Layer 7 of a small transformer language model trained on English Wikipedia (11 layers, counted from 0, width 128). Numbers have three digits each and are written without spaces.
In attention head 1, each number of a token's query is one row of weights dot the token's vector x plus its bias. The head spreads its attention over the tokens so far by the softmax of query dot key.

Query weights of the head. A number n stands for (n - 500) times 0.0023.
q0 (bias -0.465): 443452498324367615529505522492769479449468520472476529540482497386400581451592470698443185544653602579453327642583618475508451434514471344566463486426513665632641434601539360476572462558485527463408537442520427549535587570561593622590463641372564524437582539573457600421396490571574469591622571510459489518512576468497444557473475412359572574571571481484591351370419330402534421388345
q1 (bias 0.885): 448708429746544515408489526528327577534489599520610308340536467457717467591432489390450693175371526297609250305287553326732642477601252806571493492525195292378405596630482571436420588460486466530683511671486508427560367395697437470392584492511232511496441551515592381393507705452564478482307299464504602611451643504467479389628528605532358600437355511375562727685570408617692354646639
q2 (bias -1.117): 507242493298477543622364441397568333558519533671610569558568634305435534372567518555511410700683466687567451603560631583720249425608500233485384567489535731744571437481545382364609395237507504500367500231541430640523690654450679727586402512289646381793631651516445396504548340659559470489680599637585586443507511306489349587219551335455736493447631581618338253382371548301523500337341
q3 (bias 0.458): 394438521422468375518550502447377600555590428406462500364395523445543505417446524526636529500552491459609609589645524562438434531495616368607403445478479358536446500555469551600502485543426505532591371462601519478399587543463504533658581455519463553616452543479565484487454314453628471352542563451562500470566597608534548491516504531305567511470488594629403455408640412693425540435514
q4 (bias 1.952): 674681419698487518509578576576304796287598504328430377465625434572550457647532608297616631335413604197496588426367508451318783482417338802437673462555241235329379618297320630638444650758407456531740496808555545431527338405416387531341700652608403619273355639662576359283454035261547722448397409253593491592451561771539593473782454720359353504461445451413617642627658719606632390761585
q5 (bias 0.383): 446547603431549381458526492543288523373627472425601437366487526563673539505390646374701447469560438448592627583595515385489538288407691440343518540440524390547396546634564517471474676578500606508492479618482622477537327544550512428520567451498355586500503706489688421414440519557553490608398376406563463458608508500492485489415418449419434392547335574581461437462481408536479515544579
q6 (bias -0.231): 535611489447551612379537467428568586524585415535472505505580374543334595511476511442422395287549567472601535395619427493398463736601509528496531508538557533491553469451489488476388498432388481502530571456561676428352304507422315481562481377442519528481573586495484530545522558331339516486572479491545474598535556528461432611481529603730495520418420498484585424466488527572512477470578
q7 (bias 0.211): 495492396532567454593620485442610365602459635312515457340634503456490580413425428437493567443505567561666684538431510623436358655468359563519497381466495368530422448419441433436465476611539520528477559383666441555508507408609510528485587426548408391515485602412343500429601478535542525446632427591546500492590445574542471526668457537578761358439398482462510497546471369524694410532561
q8 (bias -0.710): 646278446468493589412649474264718409678403370438398662559406559532399547482534476518360101642646409739392624518651381593578424649338460441454526645635594744592571340530665465466507497361475597430438801469408455514408414706563577436493445404343711541632677464365423625621658346536614460543632580557450387335565384329536468640372581482516764531533451589584323282270442599592247507304452
q9 (bias 0.356): 476590545654525540558551608615473756500476511418412549432491369595498398574493433489530542454346606327489495509438440458323585488655474479480502546552445406423493563547416455495381493542534341509516429542518490488521507376401469495546634554609425418451293551550545555441431491430400563541404558412572541670507525590549511386531384544518379496432519333528576527644542534517549500542533
q10 (bias 0.390): 480532490533536413557547399427457389561548468625368513397536424447554606433508527492334528464575423560485528435495396502653457652298516461478584420487601697398489400434749647503505544422477561539598687599573460374482330510589525396523536248458579463521406397433540523573505645557523386574471565538543342581608451487420520513505577497670500588568403500482446592412373227507539621518410
q11 (bias 1.587): 639644526461378431436555675584533543174629466284476392508465496515481520633541625397554483378405543273551668591590527481295711587212524627485524382504163112436398755428384677670270598663454573504615355680492610512268481476376378569594658813610440652274388669512527523458580132334515555418386433338462626548369516750539611438854428598249359489556508456520547616573731496685420504665613
q12 (bias -0.339): 295628552478503506508561417338327397563323513596528382511503441527484450541503340435346794283466533368610506458494374407543603602541494646583531577503549398371442684594423581451492497466514543444561329488478658425483522414508519457514550429521387556385469330509476560541551746464574433467483355486413419674648475400422647494615403644738423608458544384444344585541473459571469562539434
q13 (bias -0.259): 589545608477497489432453484435533508614518460470580508516567393475542593505460537570620578490490753505434381414533468576497459424429469479667613731666452416531575357434508494434641448425387317406422526432566351533542635500455498433602329574359624474360419485537620464475470616472465451449586428442424460589449583524619520659428672454520460392607508531334487617404340568466717412453497
q14 (bias -0.110): 377497568467321451585506624609544387463623573380517647560319389347446579503590548683486612514367528395603398599425562548457518418559324537595603457631592452610509629523627521419639500537413457426342460464382604589583467380457595764408615476357366614483557430401543511418633423511423508647573475390232541480519494563528423676572454444494491598571538452503452391281461424503503571545388
q15 (bias 0.087): 384486513369368528481422634516537486483367563564440500362524440581593543497567536479481555357568397530484486399580474451403406497589331549649519467545436538432492475604564746461473314557403550440497450354614366513470582492495737483527516382567544360524596484388524492582422456530511668666394541492492397497669441580651532463606286559523420508429276585587616526508359605508391692338616
q16 (bias 0.156): 492614376466652426623513591694433516622369631494537557573384443381434431294461444417440468481468548503587651642426554470478517402477374583456601385578429405358630567635448574555563367511577484363487603477440453532644563526573515426392471517431484365428476465690670474463497623753630564474561572304510404433455660440457479392533405400468424508508411478404484668443415533635476469505473
q17 (bias 0.151): 407503441560483550561575577475581563512485542525529451520528486358464362352595393564627509386442434486426436298480456519529491590297419488392608449514562389566568653474350377644330607584622427694603661524581515731576585483599459453667623518519477480685547503399417618421555243342433434403533511396662441497495620450503430410485674699519667373538575349333649385573521359551497478411456
q18 (bias 0.029): 335491671475477544477477477577607375297384653415661517552430477613570497531468381547612390418577438660447564372394546659471568461425557500361656259497587512403521592549528454683422679158596567491571454515613520531474550545552443468506432449603624583537560339406503436420596405500605472621482596445414547557352517332503478408316514508430555527540562526369573479544636702444377627494535
q19 (bias 0.194): 593569533422492508366446332358523361483589482381522335364513451679445541481328362373559561335522489352454454462411484580386646338601516525427453335481578533522666443514634579584436575352605620709557494503622511367749452538569471511564543425497464563516409608444526388418545507552513593478433620551617435478340579511571487443483686368547422585648466448631614397521381494597525447533472
q20 (bias -0.168): 536521481400252648421538445507519353412461552331421456515455546419495546510673415411498639528607624513480459648518454454399468620403551385461526480446557454666518503335587427549432451533556448672528389393540526414541547366492600500390429395466588467497608700508605438483524462614378538545534495383540529480536389630459525468594588427495554654515726523413571366456478373638456557561601
q21 (bias -0.343): 513473448606489503376449555474441444703426586540487554631487443560395318543414505406265615505384463500503534503357590731404494438659449589399519476581486448333486604372518405508691318438477555378564738463445580503391576476595428442582588608451595524411573489567446526521614427551400379558539395476492397613513446516516411503434531556627569541546584495675308424612428604374454565465624
q22 (bias 0.148): 582367526525445452592511428460302467667636433628450514517747433611529481583710489586533655542539303405409423363514217521517640366362441531583593629451357531539646573209497577585552487628481491545297548632543409511525432412596447526492428629524438458561486544437438478353543607367427439417609567601467563447471528452478586390337422461416491581548503632578506655495476465529514424517574
q23 (bias -0.180): 398597623584497526404286622642435396652514525500570437592444491454613506475360597413408412494358567392483419356469573401563444494420497562541543550412630526438369532675583479431514621404541359725525601637431416536403378693529481433572396407589385497415511455378541608492476710528423373483351523519448445446388342782590505562590538656333483487520473580401643542357575541540568328528627
q24 (bias -0.205): 446570507472382629448609451518458490602568530472412428384495569608493557495407541580381610443426538541486596655561673558594393522462426390498519437396590498548510436613486487570573373476293544371429611334574549505519470493543596546591517480457500639481392460436537484539509547450621391408429445500597598486502578515420551404441532401467447592361423599602557435440596321524440505656330
q25 (bias -0.396): 360389522492426563527564492459603532486609374520620546557571575570556497566514592404628469646430434409432622607518510444400564497641449586500614456376702549535511489476429363475495317652518475468564598404471440537611534468624523445645489599411657519366570548539513490583500404617253361582321575570518379436520447367476490625398426445598546510505272562535503489272435419482304428551380
q26 (bias -0.321): 407442491493467490486476382512470512456454495405626471570424531491650724571532619394474479545500490365498467459693440419583513552614606500344420476495713510546515463590423485549502507402602354346469473611479490664454505429505376530644543571349522314445560517512394479554666476479526560642468433582533433430527576446500495301530528443492500599514483570531474427447566535641430477443515
q27 (bias -0.109): 551522493593323484460551586581593417421407516497374554617497554497482631556472359425392445556511449340455451584436415480590418542404408508570574654516530582427628598557524563538511456495586610389360601491516481479593576623446577674415629372562530351411283527386443629623435417516385465574522661707565553635419602464406328589630487551601399356468480473584294559552386593545524354385453
q28 (bias -0.029): 293409428512438393539610482439659464482451563398357314482612683480594497583549349587456385518721633620506576715556574362679506656393593371534591474575430560539423593473380545597453420392457527350476552358427711497594480589425543494606643522585424512422602411417420538424595574405622640500491393462471537389472274488464500537491554459330500511260749464703402397514624422500560393634369
q29 (bias -0.012): 590692521537528450555626518481494466468561412570432373590534624691560714429482500591373469600557363609638588629421410484448581497476431707393517446281661428428432548535449515541616481345572518497557634570464582446500326636451602459379397436585378561497486392550536522453552560451430520582400660464517588543576440351457350366415481545503398708710443538646281407528512548366416339340474
q30 (bias 0.020): 558307479597727338509443313533331419591427464719356459538693680511549537566506492561531466615526494616460457439574492623685551593442706645492453459458488515500441311497644248497540516598550603433537403506517503388582602506459342467398463393448605631451576448592486579390450504440441451537500491528534699532486563418451371506761586289543600552477398430538363349436325488489335447569553
q31 (bias 0.019): 571397584522629430472349426564644511624334415253670492573446644639503519402537547612584447634445404411582421525446508401447532500584664567521430524703599514478653394458473741506446332530511469517475315465342545604413549538458582378584486494374408447613341558477428489446473572621575307492483486417363582553479420494492572572392638473598371388591503447483492610388485428456655415549368
q32 (bias 0.153): 453679510439639460435425588492467386542632420506526555521467453533340484387473468630457469513508544469543359531556639596479492365339461419537537457641394579544545454560541816545533381474480511570583292481545561603395467431503542444689490538557505288461450479511498386518460593518561541364583334457432489500581534563448465414620410400497616576609478466604587633374312376422594420423630
q33 (bias 0.224): 507475574510386492520530518459477478434520514598636395417620555399559520419461479599441561483560379698461365485461719458366563484503585490517556286459531639510505648644400460533444462448623556402478371482604375460497490396503636531532592579564603573448399384533438649539428488450558565493608542522495531420465505528550546500426450406412424270605555384640636484476368365514405488666487
q34 (bias 0.002): 385439520625423374351591557412664525632262452503612530400557536428222525394605390404554465519608440580576400550267653393452561437529627497526637455527531550467483471578373482478446450453521472542385576523422517424419352467492518404557426485697461594392386519540489535538519538508420621709463632559495440624375555539522479386588431592568579523541451486519694566577398443585542329566702
q35 (bias 0.236): 651508536567428463565472364523459687529423538530420427274544338518498567549495495420531578567404549474546442562464507461526622657492479523580450377324636437714449462442592663566623527547430410435440674601490388394458406618545605604549484464463458353523508469382597470432515371536492396664372560490503468453490531555614452570516537464547563696398289697482364511477384400573547528590429
q36 (bias 0.007): 487558506500619449436642432569428427558404531478505428458527521613480596434564474564369561571505413495502598541446518504418406455546445491529519533478587403422552479430430615432450487553631617488491551565525392407676478432572408469471532478439498375518437536453595493578515668473531619459517518504645472560465397425715471293488537523552465554346722593546307606416407598506486491402425
q37 (bias -0.061): 503516583584500527370305486595411455468573490528405457417597503287636571534522624392500591505463292343406430450495579490573580541486428279378535413559448527585484544430557565576445540580554678561310745573387440547425459513519538486547358584437535428633503453454587376541622487532446513578568445423479326407403508530582456615383584435648594507468508393540592647654683376507473469529524
q38 (bias -0.012): 581540433473639518435565420601550440665597551404475492495542497353379460606451412599542455468460485354502434425407536538569589544511513362514348489556569649425500552505559500480421448595539564658463472540345623341414463609543373495557403508469573631415371443384500705485526460542471567581469537507541377435651490589649357492354457527658503549575521540613550537289431563610407420520454
q39 (bias 0.316): 525391539552523537448398696472574495380646417447448292288598624604483484399441353510523399464495588311469567565413500569458571642365413377490484420558446563560435467563495497631443502471621729516427471541561465399611467557460535540580547470662415408647484552602543472543442425458332753389535578607497513513571419564456437562462563508354487653345514484432446495546556443666511399536487
q40 (bias -0.104): 414342690641675444603553668541587365431510466546387594332599442580500503493528577432569532597548530490460513480409450429554495503593530525505487417498456490465404354612448543562473471465452513657452418466441402510533466458368604479643455516560421513387541502301500525529423597427453578480567420466627417417408595508717639633397401637619490467455377421422468574495535510578449434560264
q41 (bias 0.059): 577322482537374688535481622599409576307376385347425478522476511524510425420620510639617401578524527484377388570532487500368486463460617476287497619560530607557664441527473558558431526467458635418486478574450450621560524460538487489476422474381327495400609599461518487397523503346495616580581273466263572568559667602629594506589567658421392584584700385562484455524529480523546372565550
q42 (bias 0.261): 489443478570468557262370430623361453443509534579585494554518539686658583474381653437503582418574600595620352518535460556491605491634432488528713360414467695545433340539439333509448548559477600485530446469768564532548436676644466512532524406540617622509578503433466523338526148565385349588494650546529564396486591705329552478485389450538597380571256488503617503506352299569470440650551
q43 (bias -0.077): 422489510350525710421508543500329629595629467545405528354542574533605433286584360576472823550514637435506446497417562527597485485470715602430497556702509594336442421337519401523580476472573560446582443521503581550471500444594516451600444345621637523472617366462313439596457458475462511595401565486577573545460494451435451427326570634551244450480333509452343609516530447453611658391503
q44 (bias 0.025): 478541473314428411701581497663385480453382391574399637491417474407381448446542458531369478748605471480471485616386420541488691430424345500603485637438550567584605557550628509494631257538637456497616379601370583517664304480509394628443601448292526377442585468449422491571492547462492332537500468492353569323552347556460545608688447517332524505448766509561563664511592509538456497517450
q45 (bias 0.001): 595671483632391503478422564551415466277309506520534355490398343482414572537384575343571456696484531406420806475561623388532428595424792626542659472673570705487664507446457367392291551444560497528718513540476532447525402618437482497488525615634709528347655646336539619369437310484689478555545681409530577425420475525540406487474497491581634471600507408544410398421380458319359439525411
q46 (bias -0.375): 609492578400624695473346561464661570361533471439290555445448487608450589434479631611483580495383532495360540438581433458455505464652400605364530640382640505498503591382505519431456403607512485515535437521442398586417629606568409441539408427434588570420578517549500629401502602542490435549564559532386451637479552510344541503612364466626492409565513490547520463570616368479355490396444
q47 (bias -0.169): 448542512597657436482513455457378503592265420572637461400413456492643407556580547492441436616529469555444652451571363620455527622410414377365460474480574597479396697482416641505337532321327542542630672432508436438455459577406460433515402577557426542534542428714483444548495551399449420436417562361520524458561459553495440430628490418559627573406489529373562633538442671471380553477606
q48 (bias -0.167): 633627481459334685479390528730569473497536549408378575594544323428344467388727617512579462494458580380365345491412643430427615463506536581514530549381430581539411466331518366527506548631437491509429455538332445438575561479557374592705432324412461476300530364620445512509471644375593634447607458529358316587508648594304540497531483500660527520560559380539852372578402534414527517530536
q49 (bias 0.076): 409453548457443415586513615640386629743616413561487492547490557543572477469492522477375550624484662596464508466439426591418495378511630607520582628397635471542460576450574447468449396593470275505466389514419537392566399505461403617365500391502474497648547376521610467548530613469429440497417446467412540448600621606412399341636587495634495495557430290604500603510340300532411575513616
q50 (bias 0.041): 563530591558544623636409460436485510455355389542593428480364473471460493447584448529555626520323620468500395389548371523732443487547567423455315349567560488530520513560466448437655584456547653549608413487517440505395471536552335583510483570493557480320545556495500250423583518622387529575424453541536503451442554495432452413662521546569282449448505500517583549448513608521589569571513
q51 (bias -0.179): 500489473521595589500619429288375397500559497480561476570510734339371405563631475513464344466381666609550630505495480452503530387659460463477664625582478438535451461538516407338471397410538379364275497645528269529647435518553462432477550486596470481527588395492525534534645579566479418435426632590513317527463432484487600624437330581435503420553508449365602508515461583577540390479603
q52 (bias 0.124): 487564364610467520478603534529394781764553405471470602497554533466503345419525383468562122459579505495500506401427432518506471543578481555408489443468511481610365574539377442411328628541521481451451625316577553533677532532450641593357565537448436577533652546506471356532413656641468432503497568548572621500392394433402447398503537516468517407420497525514584509481303708495536672524444
q53 (bias -0.053): 351478565511513566592465417421545700646249458509478546577481522492438362409391580432505454403660578391425540693612531615486531449591505397531514542511592653576257472596226517423559441576432511429503486546626494538363516626484508645527557383433335680391549503609513476468448423600587619444480530579582522538441419351527398568433492663317608620416458505421484463497503531581495332551517
q54 (bias 0.074): 393456513643592394564465560606479483571515570361356853450526322461508483428336423366506522676436526488491475549528583538488351521469442483450597363472476523439509723544568497482526616657377349605410323659635390471474534423477619446509474546470400573480535454807545636508503654445475283506363462712568342596421598485451531566586575320659382342477428482398511427593478491514558550434435
q55 (bias -0.088): 539563475601664406457384342513602314492395503454376503456508481463531368305433420586327584460419500611580520473567440497401636540526522674526505455723453500424667537369495491370473477522570459690487318346518461645484730503557497508431438571585505437570410387475518431642586678503634313428414427574532397590500527354363576531567510481578412449476370533684615506539595542401508529508470
q56 (bias -0.148): 298537420454483528512615566424510623570533576597394413453498584495467370444531441548473548532460679438634450589515465384513539400633391545552452508469285488371449469557616437445519540468429523468571766487514503493540488522373448548551525417608535423614545485594690548481635445581394525361393650488411505493586542508419548561449415675519492553592492326515441640517340551449582502561475
q57 (bias -0.192): 514551416550493564606427539471466462676513522479425639398401510427397475361503529505483473488382567465510543565364490374426432531550500538512431439449503536371430597553507500297451615425592515634407651399559436415505431716624512588500640577514444302407381388466357456640575640440458500455479675498581513440386483298450576529482461373584505524404487569490525590605695545608576434417490
q58 (bias -0.034): 544446575558558409446340550515508533425640547584637369714327359458427644528587398603440623472449406423357468413415449440567367463492410556480521559451510503536529508546475500539518568492309640490419526425522497439495527581549344584357642624471410603434557601526515405522578421366498528618741599468592581674555535433551572476424610500544505596367442423487482511655400447557393520421534
q59 (bias 0.254): 519547570423425355552538470553530402435562528472448692441563363478514416483467514587526494512381448628714482442380652399603461554695334384428344293404358488526676587647412284500631652474483414567593535417523357489345474529339400664577509714611459406500301607548606548466539428581596422563548252548585497509574572509356539455426564463494577563599376532520385527444685412533561332494639
q60 (bias -0.081): 553482627505439329615497477390705439420428507411682628464482635426597462437479405677420497392515379531660538439565561366588564423342354500446660492515622374490531595495515524438537352454446539579533420305488412480487634457413505466540386513439428610406485518547502507547498459472433513392348591515594599615519472376533490532620417593421516505528410464508550447495600529493597431609754
q61 (bias -0.192): 525426526485508283591738332585484409272468540533319359579349469492468518580374416490503341565448536563377616456641493593444514505538636578473537489644508550503631500568627531654433525560460572422339627519543535528505434554532495471505345508396642665544587420516638459581342510526492445580484477475404554396547376495484616473497480482545542446307589408448423421520530503476652417409580
q62 (bias 0.151): 578666495479495339495405587532606524550616432573495453365567558487531484460368393497559482484470446692428474399513471366373517432448415700644447560407587580317542395459300538272500461538542686516742558615516469405602372551588503436462402532516638668462307524511550399537642733465540475357393386566598615527456459378527429265514521441532639572462548456475435549445575480528492574478489
q63 (bias -0.156): 604705530621668606593407430426454462397458458474549607553505470664323516354508364540422544522527633412508561503513463526475500557488456522469625494587469577525576244506396582598384448631447567560426375540301424470635623484461573374368546376464544434596337438520474412433526507563396549395568639662641463571629511578590503401430343341471455613418506337352519388397570483490456563584667

Each question shows a short text with each token's key, already scaled and adjusted for position as the last token sees it. A number n stands for (n - 500) times 0.005.

Then comes the last token's vector x. A number n stands for (n - 500) times 0.0033.

0 " had": 500494529709626455480467499472611673203415534489520494499517493533514495475497492513468472465500503479487488516505488500474503513519498472519489528516516518500496490502504505500497502482472514
1 " ev": 424541486614592453479504503463557602299375542492476513480511502530487458487508492519525490449505446504473490495472482494493523473511457505521438549477489519538514465517516494503470490491463537
2 "ident": 428574503659564438499485442465580629245392540467454510530539514529516490495519493534525491455503459483499500525507507531514513483495501493510470520481481503513502475476474514500471487485505535
3 "ly": 510544504641577468492473471496591651308378525511476501509525504543514508480494508511511494459496488475490486522498522513513490492539451506512476484512513518493479459496485493532456503493484534
4 " press": 591565515618583435488492472492560611321378530449476530516498490539530477477483492539525515502495467492484476518483498516534496498516488508508459518486459530468483466527514480526474484493445515
x: 381516525551437513542568547462536626484657402424486396572626431526288563575296602416613366335478527406422780582568523422547486592493422763370466599496298474385417409421618545544382543482320443489782466463561559476465454551504460569473512622486627689533568519442456421545430302462380580525542591559536374643504503519534526314709549393325495575506456619481549250509759422564605593424506
Which token does the last token look at most, and with what share of its attention? 0 " had", with about 50%

0 " out": 497499533701618452478468521460599664202414531481516500512522495529513488471500490517474481469498498478481476517513489506486506507525497467520494539508514513504492496508508506497490507488472520
1 " of": 496503525708627450473464500468611673191416534484520490505519490532515485464496490519471479473500504483494489519507486504475501507526503472510493529517514515504495496499509507500495501488473507
2 " the": 502509519703631454472468502473609672204418535484524489499512490531513483471495489519474475475502502483491490517504485502473502513528500467510492522521517511505499496502510505501498498483472504
3 " capital": 515588450647535432493468433489602652302399533469485518508520508525502491480517537540505504491481471483490491526499492510492513482541504504538466503498496516487507477533492504509470468512501521
4 ".": 499513509708634449472469500472610681184416534483525490494509487530508482475495486514476473474501507483490497516504489502474504509524507470510489527519518513509501490498510510493494489481477502
x: 610622401542378482589514580611504541315639372438540381569552440525439536457458637480653435577479472452436454470468572488605496457329577435459503401470414341514578474480408613546528590507578584411605481507498658421444496373457566397527357562658700636452463557537507522431500226489566532608714399496527591537401585707395529550585488566362470464588514486604487457485526396415474430555455
Which token does the last token look at most, and with what share of its attention? 4 ".", with about 50%

0 ")": 497497524714625454473469504469609674182416530481526492497510493527511481469499492513477476477504504477486496518505487504474505505520504476512492524522516515508496489499507508496496496484474511
1 ",": 500498524717629450473467500470614681179417532483524494500512491531507486468494487515475473474500503480490496516505488503474503506522505475510491523519516516505497490498512507496493494486473505
2 " opening": 421593446722523448518482459489661672164400514499453538517522504522491506486515471533509491496483482472509460507464497512535497494522459525532494506507479540523476473530525517516448519505485524
3 " the": 503574451725577452463467482505651666202406532482504513521509499513529500484522494524508498512491490487488459527473480497512485533525494489504518479513508512509507482527510514510484501501496510
4 " entire": 530564450710535439499464469543645673239397547486505520524521521519520511500512520542516495478497482473492472521482488524503506497518485476507496474486513501517491512516493511529496504542491506
x: 514625433672523414722499411551604541486477417433714702557573441450430478517566581373438319507513429418527569417383531454497512569441484635647545481455523337432370531449572513562694424463515341586434543651415408597351241552377493641457486694666513572443399473624475495533577268516621578507478375502396341501450436486573456579431433652237546317568596618447616552536523369541618670530515
Which two tokens does the last token look at most, in order? 1 ",", 0 ")"

0 " of": 498492528703632454473468498471605672195415532484525490501512489534510484466495487517472476474503503481492495517507487504471504510525503472510490525521515515506497492497510505498498495487471506
1 " Cha": 371636421675473426492466511463606639165418555502501490514488499529467472492509510511501493493472496488484493497462493499512502489511509474529452535490499533454472481507538487520503481511466507
2 "os": 456607428714527425498447416485621653172428551505490539521515516550490458505539516496503502483499481486479502500486484466539487494527448496540495490474547492470468460542523504509502506504467482
3 " house": 522621449673541419518483390493610643219388501482487508522516499540484477519508526529500529520470456453475492507481472489512489511539497522538490506486523529490495471520517516478465467488491513
4 " multiple": 570607471661555440504463475523607635276392529500482534534515494555494500507512482530490525486472467500491488485483485490516507530542469485530501497496500493512508491525542502497487501484480509
x: 485512507535493423488461460432510446435604522286549619546483520433442502521444479403359344302514529432651510558444494536508462588319571733528609524383401526323411485362559520704554509680541338601455653437415448488478560457616476578318527627637407396435553557587587433534427246669485517527556406611534644645496487473557643479500514397527439559505675489428571556489689211508565506590575
Which token does the last token look at most, and with what share of its attention? 0 " of", with about 40%

0 " di": 486506520693620457478471513463605658194414543483529494501521491538508470471499490520477483468498504476483484517501485503467498501520496463517487537521512518508500492501513514506497504483472511
1 "pl": 358613432674505423497460491454629611188412548470484538506531527529504448506531494488510492471479498480500460501489477480506494471472476479532500535522485521502493490504510520511467478534463524
2 "oma": 402630459696521442493457375490622600179401528494488504535497514541484468520531511513528495480478478489463472520456481479514487474542462520504493529517488533524497479507494506500457493504426525
3 "tic": 541604491647555437497461372492618604206399530472498493512487483548500459473535519538510499504510460482481503511472514492519491470509474503498485514498494513523502486513495509505484485496457499
4 " management": 628610467688542422524469442530611627218377510477493527543518492550513450496535528523520511504490459486489467526460502497504491498528478532527488504508499526501491469534500507504461514489475529
x: 521626397580460345307427412647553506548513401388416375569682554578629636371481561517421460314595463285501623404293584514602537682359481550555585518522291389338585542380534505551574356586533610548682549605521502445402525522419500665386562631492321705556462451513467494476472285511427690523494409449420455673566440597448608406505491570482601448438371697525503540469736396446695598397474
Which two tokens does the last token look at most, in order? 0 " di", 2 "oma"

0 ".": 498492526715630449473470501471609676177415532483526492496509490531509482473494486514476474475502506481489495517503487502472504509524506470511491527520517514508499490498512508493496491483474503
1 " The": 494555470694596461470473494462620649234415532499490478501522494530515502486512491526484485500513495490504479520481493484503488534537494469519487493518506499500509482519511500507481490473492483
2 " mod": 433618424666514426495478439489620636225403548470483501529520481520521456484489488528532491474493475484501448494449491501500513490490484513521453509474460499513511491547495498517486493504497521
3 "ule": 514605439715507454497448384516633665221384507481465490508514485506482486503506516516542509512462488475496473510486527512518515454505455537525501495493501507483482482526503506489477482526494514
4 " has": 529557466686555468496461484512623672225375529510473487518526490512481549488492492514481536479467490504491484504459492482527489515487510526522506495492508529494482488523493496491498509480509529
x: 506422505617558616485459493381503509446629563334532484549439539624573503599572540404521356475396340413477632662471536681309587404449501673562417647470390612377379674435331440608476550501493420297500552507509471417397541450684568469435590583512316555431477468553488434361455305489378644475648376450607721570656509517496643351609568548380633582391591680433509535599429264672453532588378
To which token does the last token give the most attention? 0 "."

0 "ure": 491506523708614450478466522463607670188414535487522493500516493535508480473500496521480482477502499480483491518502489500473502502523494476518488527519519514508492487506512511498495497481472508
1 ".": 500496522712632450473469500470608677181416533483526491495510488530509481474494485515476474475501507483490496516504489503474504509524506470510490527519517513508499491498512509492497490482475502
2 " His": 483594482675583421480469479476600651236393528510468461511496494555507492499513507509479473500508493477503481516477488496504492543537504474528498520513501491490505491525496533517465464460484503
3 " father": 516584470704550409500485450507594678234393539505490497515519533532505503488490522500508469470495500458475483549462486514498515480526502507492481495505496502492469443490474498506452458490486561
4 " was": 526563461702591428486461498498608655216398523511491518546498528554491521460507492498476454468483488490482473530482494475501491505543509537524498487518485515483473470518466489491429486496482561
x: 513514513457416296493586522479620449515618614403453477509554604568566417504702501510661438575446376441552691599699528402417498318435494482390338555384371559540474644539299493561522392637538605488610575608692416579436411388543454522527564568420396525248453531636488325651430270563563528460575634537425696780517476514376518427738502511470470433567494501468371543409607425488439404510352
Which token does the last token look at most, and with what share of its attention? 1 ".", with about 70%

0 "ures": 494500522697613452480468521459606668206411534486517498502520494539513487476500501530480490481496498480492496519509490497478501507524491478518485529520519513509487483505509508503490498480476509
1 ",": 505492526708634452472468499472607677194416533483526492500513490531509484468492486515473474473500506481490497515506487503472502510523506472508490524520517515504496492498512506497497493484472504
2 " as": 495587435703546441495454470486611657181423520499468508506529499519510501519513464524476513506468502479507507529490498500544491516535486499525498498521507524518488476517513504512451478516498506
3 " these": 501578438649555460519477465502596639272414516498472496510533492511526519510513498515495524497522504436519512496480506499532492519529466507521491497521525487510504490540483515493495491472521518
4 " were": 517573469653576456514456488526601640252423512498479510539519494518523522489515483510462496476496495468492486518482513488542490508529475515527503502511505517504478474521489509497481501496494547
x: 455582456555535381509545458498570370452743562451549479542431530540480587675538556380491313629490426486450626549613623425452633517319621493599419618454385570484437590588351346578415479510594422463522467432584623631376532496424441681351617450536427497482503555639496459375439249498592636564436464512494556518474461539408480388553478679480446448579551558500376495532699332604374352664499
Which token does the last token look at most, and with what share of its attention? 1 ",", with about 60%

0 "or": 489506517711613454477464520460608665181417531480526490506512491536509478475501498513474480479505502478485489518506488495468500504526497470514492525521517513511493488503506507500491497484472512
1 " ad": 376635465688530438516472522462616623163409540494483498490500498549490454484518486547514514518455469498479463516464511490523496461519463510540465549503481527520487479530518521505447523506468513
2 "vent": 407624460677503429503461397493620635199389533506459521514504502527490476498489500523555485478479489506497470475504506511534531479528463496519503533491488505510496476497535523485470497478475503
3 "ures": 511575474667538433497479400488637666239375522482484529530519510544492493490520513527524522502496476490476492524476496485524494479514480544532483508499500518528448466539480512494457499500496518
4 ".": 498512510708634451472470500473609681184416534482525491495510487529509481474494485514476475476500507483489498516504490503475504509523507471509489527519517512509499490498511509492497490481477502
x: 606618398535383482590512583619506536323640374431540380571554447529441536454457634480641437577482473444432456470477574484616498459331580435457495411465411334518580471476405614544526592512580588398608478504494663417440497370458564394530353562659698639454464552540507525439499226495567528602718397497526596534398585703396525544582486567362469473586514493596492458485524402419467432557461
Which two tokens does the last token look at most, in order? 4 ".", 0 "or"

0 " and": 500491530708631454473465498471605673193416533485525491501516490530508483468494487514472477471503506482489493518505488502472501510525503472511491523519517514507495491499512505499495494486474509
1 " a": 501535523706618453478462495473613659203407527499507487504520500539506493460499485521467474484491497483494468523504492508482496518539489474508499523520524499506507500501524498511483492489473492
2 " road": 454578463709547440519472456480636655236383513467478532516507499527479465501504525513494509497470492470484441503466479503494521493534481498529485497523489500480496470489540473509481479521471481
3 " connect": 507624449671520437511461399518628641229393503461496515543523509551526455483507513518502526499460476515492455514470455488503509486498485512530515482498475533506470495498532493506477505525475510
4 "ing": 526549459637560447498468474505628654280365507488494528534529487529510492493506485518506489504462487501526494508493485527519476510511478489503506495523497530543489504501501507492452501504493505
x: 572611518571585563491400484553590356478490305275567378576469537544403654547641634440606374595456513381596641683424464478486484650359558466482459472377398559288497564472502538413840526582479470384355616568529509600526408550521579660476437689597446514392406591454413669549456230458457497517493466483398463526503541467488702451474589501503456481491460599469470481501514518529489577443397
Which token does the last token look at most, and with what share of its attention? 0 " and", with about 70%

0 "ed": 496498530712623448479465512464610674185415532483514494503511492530518480472495491519472471477499500479488492517507491502475502509526498472516488531518513512508496492500504509501490494485471511
1 " that": 505494525704634455477467501470605674199417529482520491499518488528517485471495488516475477475501504483491495517507490507477503512525498473510487524518516516505497491499508507498496492483475507
2 " Ke": 416608443686506454476431414481580628180386555500489487538497492528468485517515502499504508484473466504493507494483497481509511513513499504508459528491513484498489450467521494524504468496499505
3 "ep": 531631424688489423498470357509624657179406553499496504505499533539475503510557519534520489447512457495492496528487480472533504492490484503548492506495469513485466496527539492464484489494469489
4 " on": 543570463692571420470469483522624671198399509486468500516511501513518502483515482544502497514504495480496484522511505515530488501516495495515502491467495498486451507525496508494489511496496528
x: 392455549431508404667406694573554451597527525265621465535502481536480574499537368420641341573443464563572572520552312362482553563596473603425412423574369422360451599260488480505466614480493598340600475601460470528453461557550516649344548398602457709427440487487521540485587238531558504755634414434400643427679389532596529541595513485548460504519457434453485482666643458509618327505564
To which token does the last token give the most attention? 1 " that"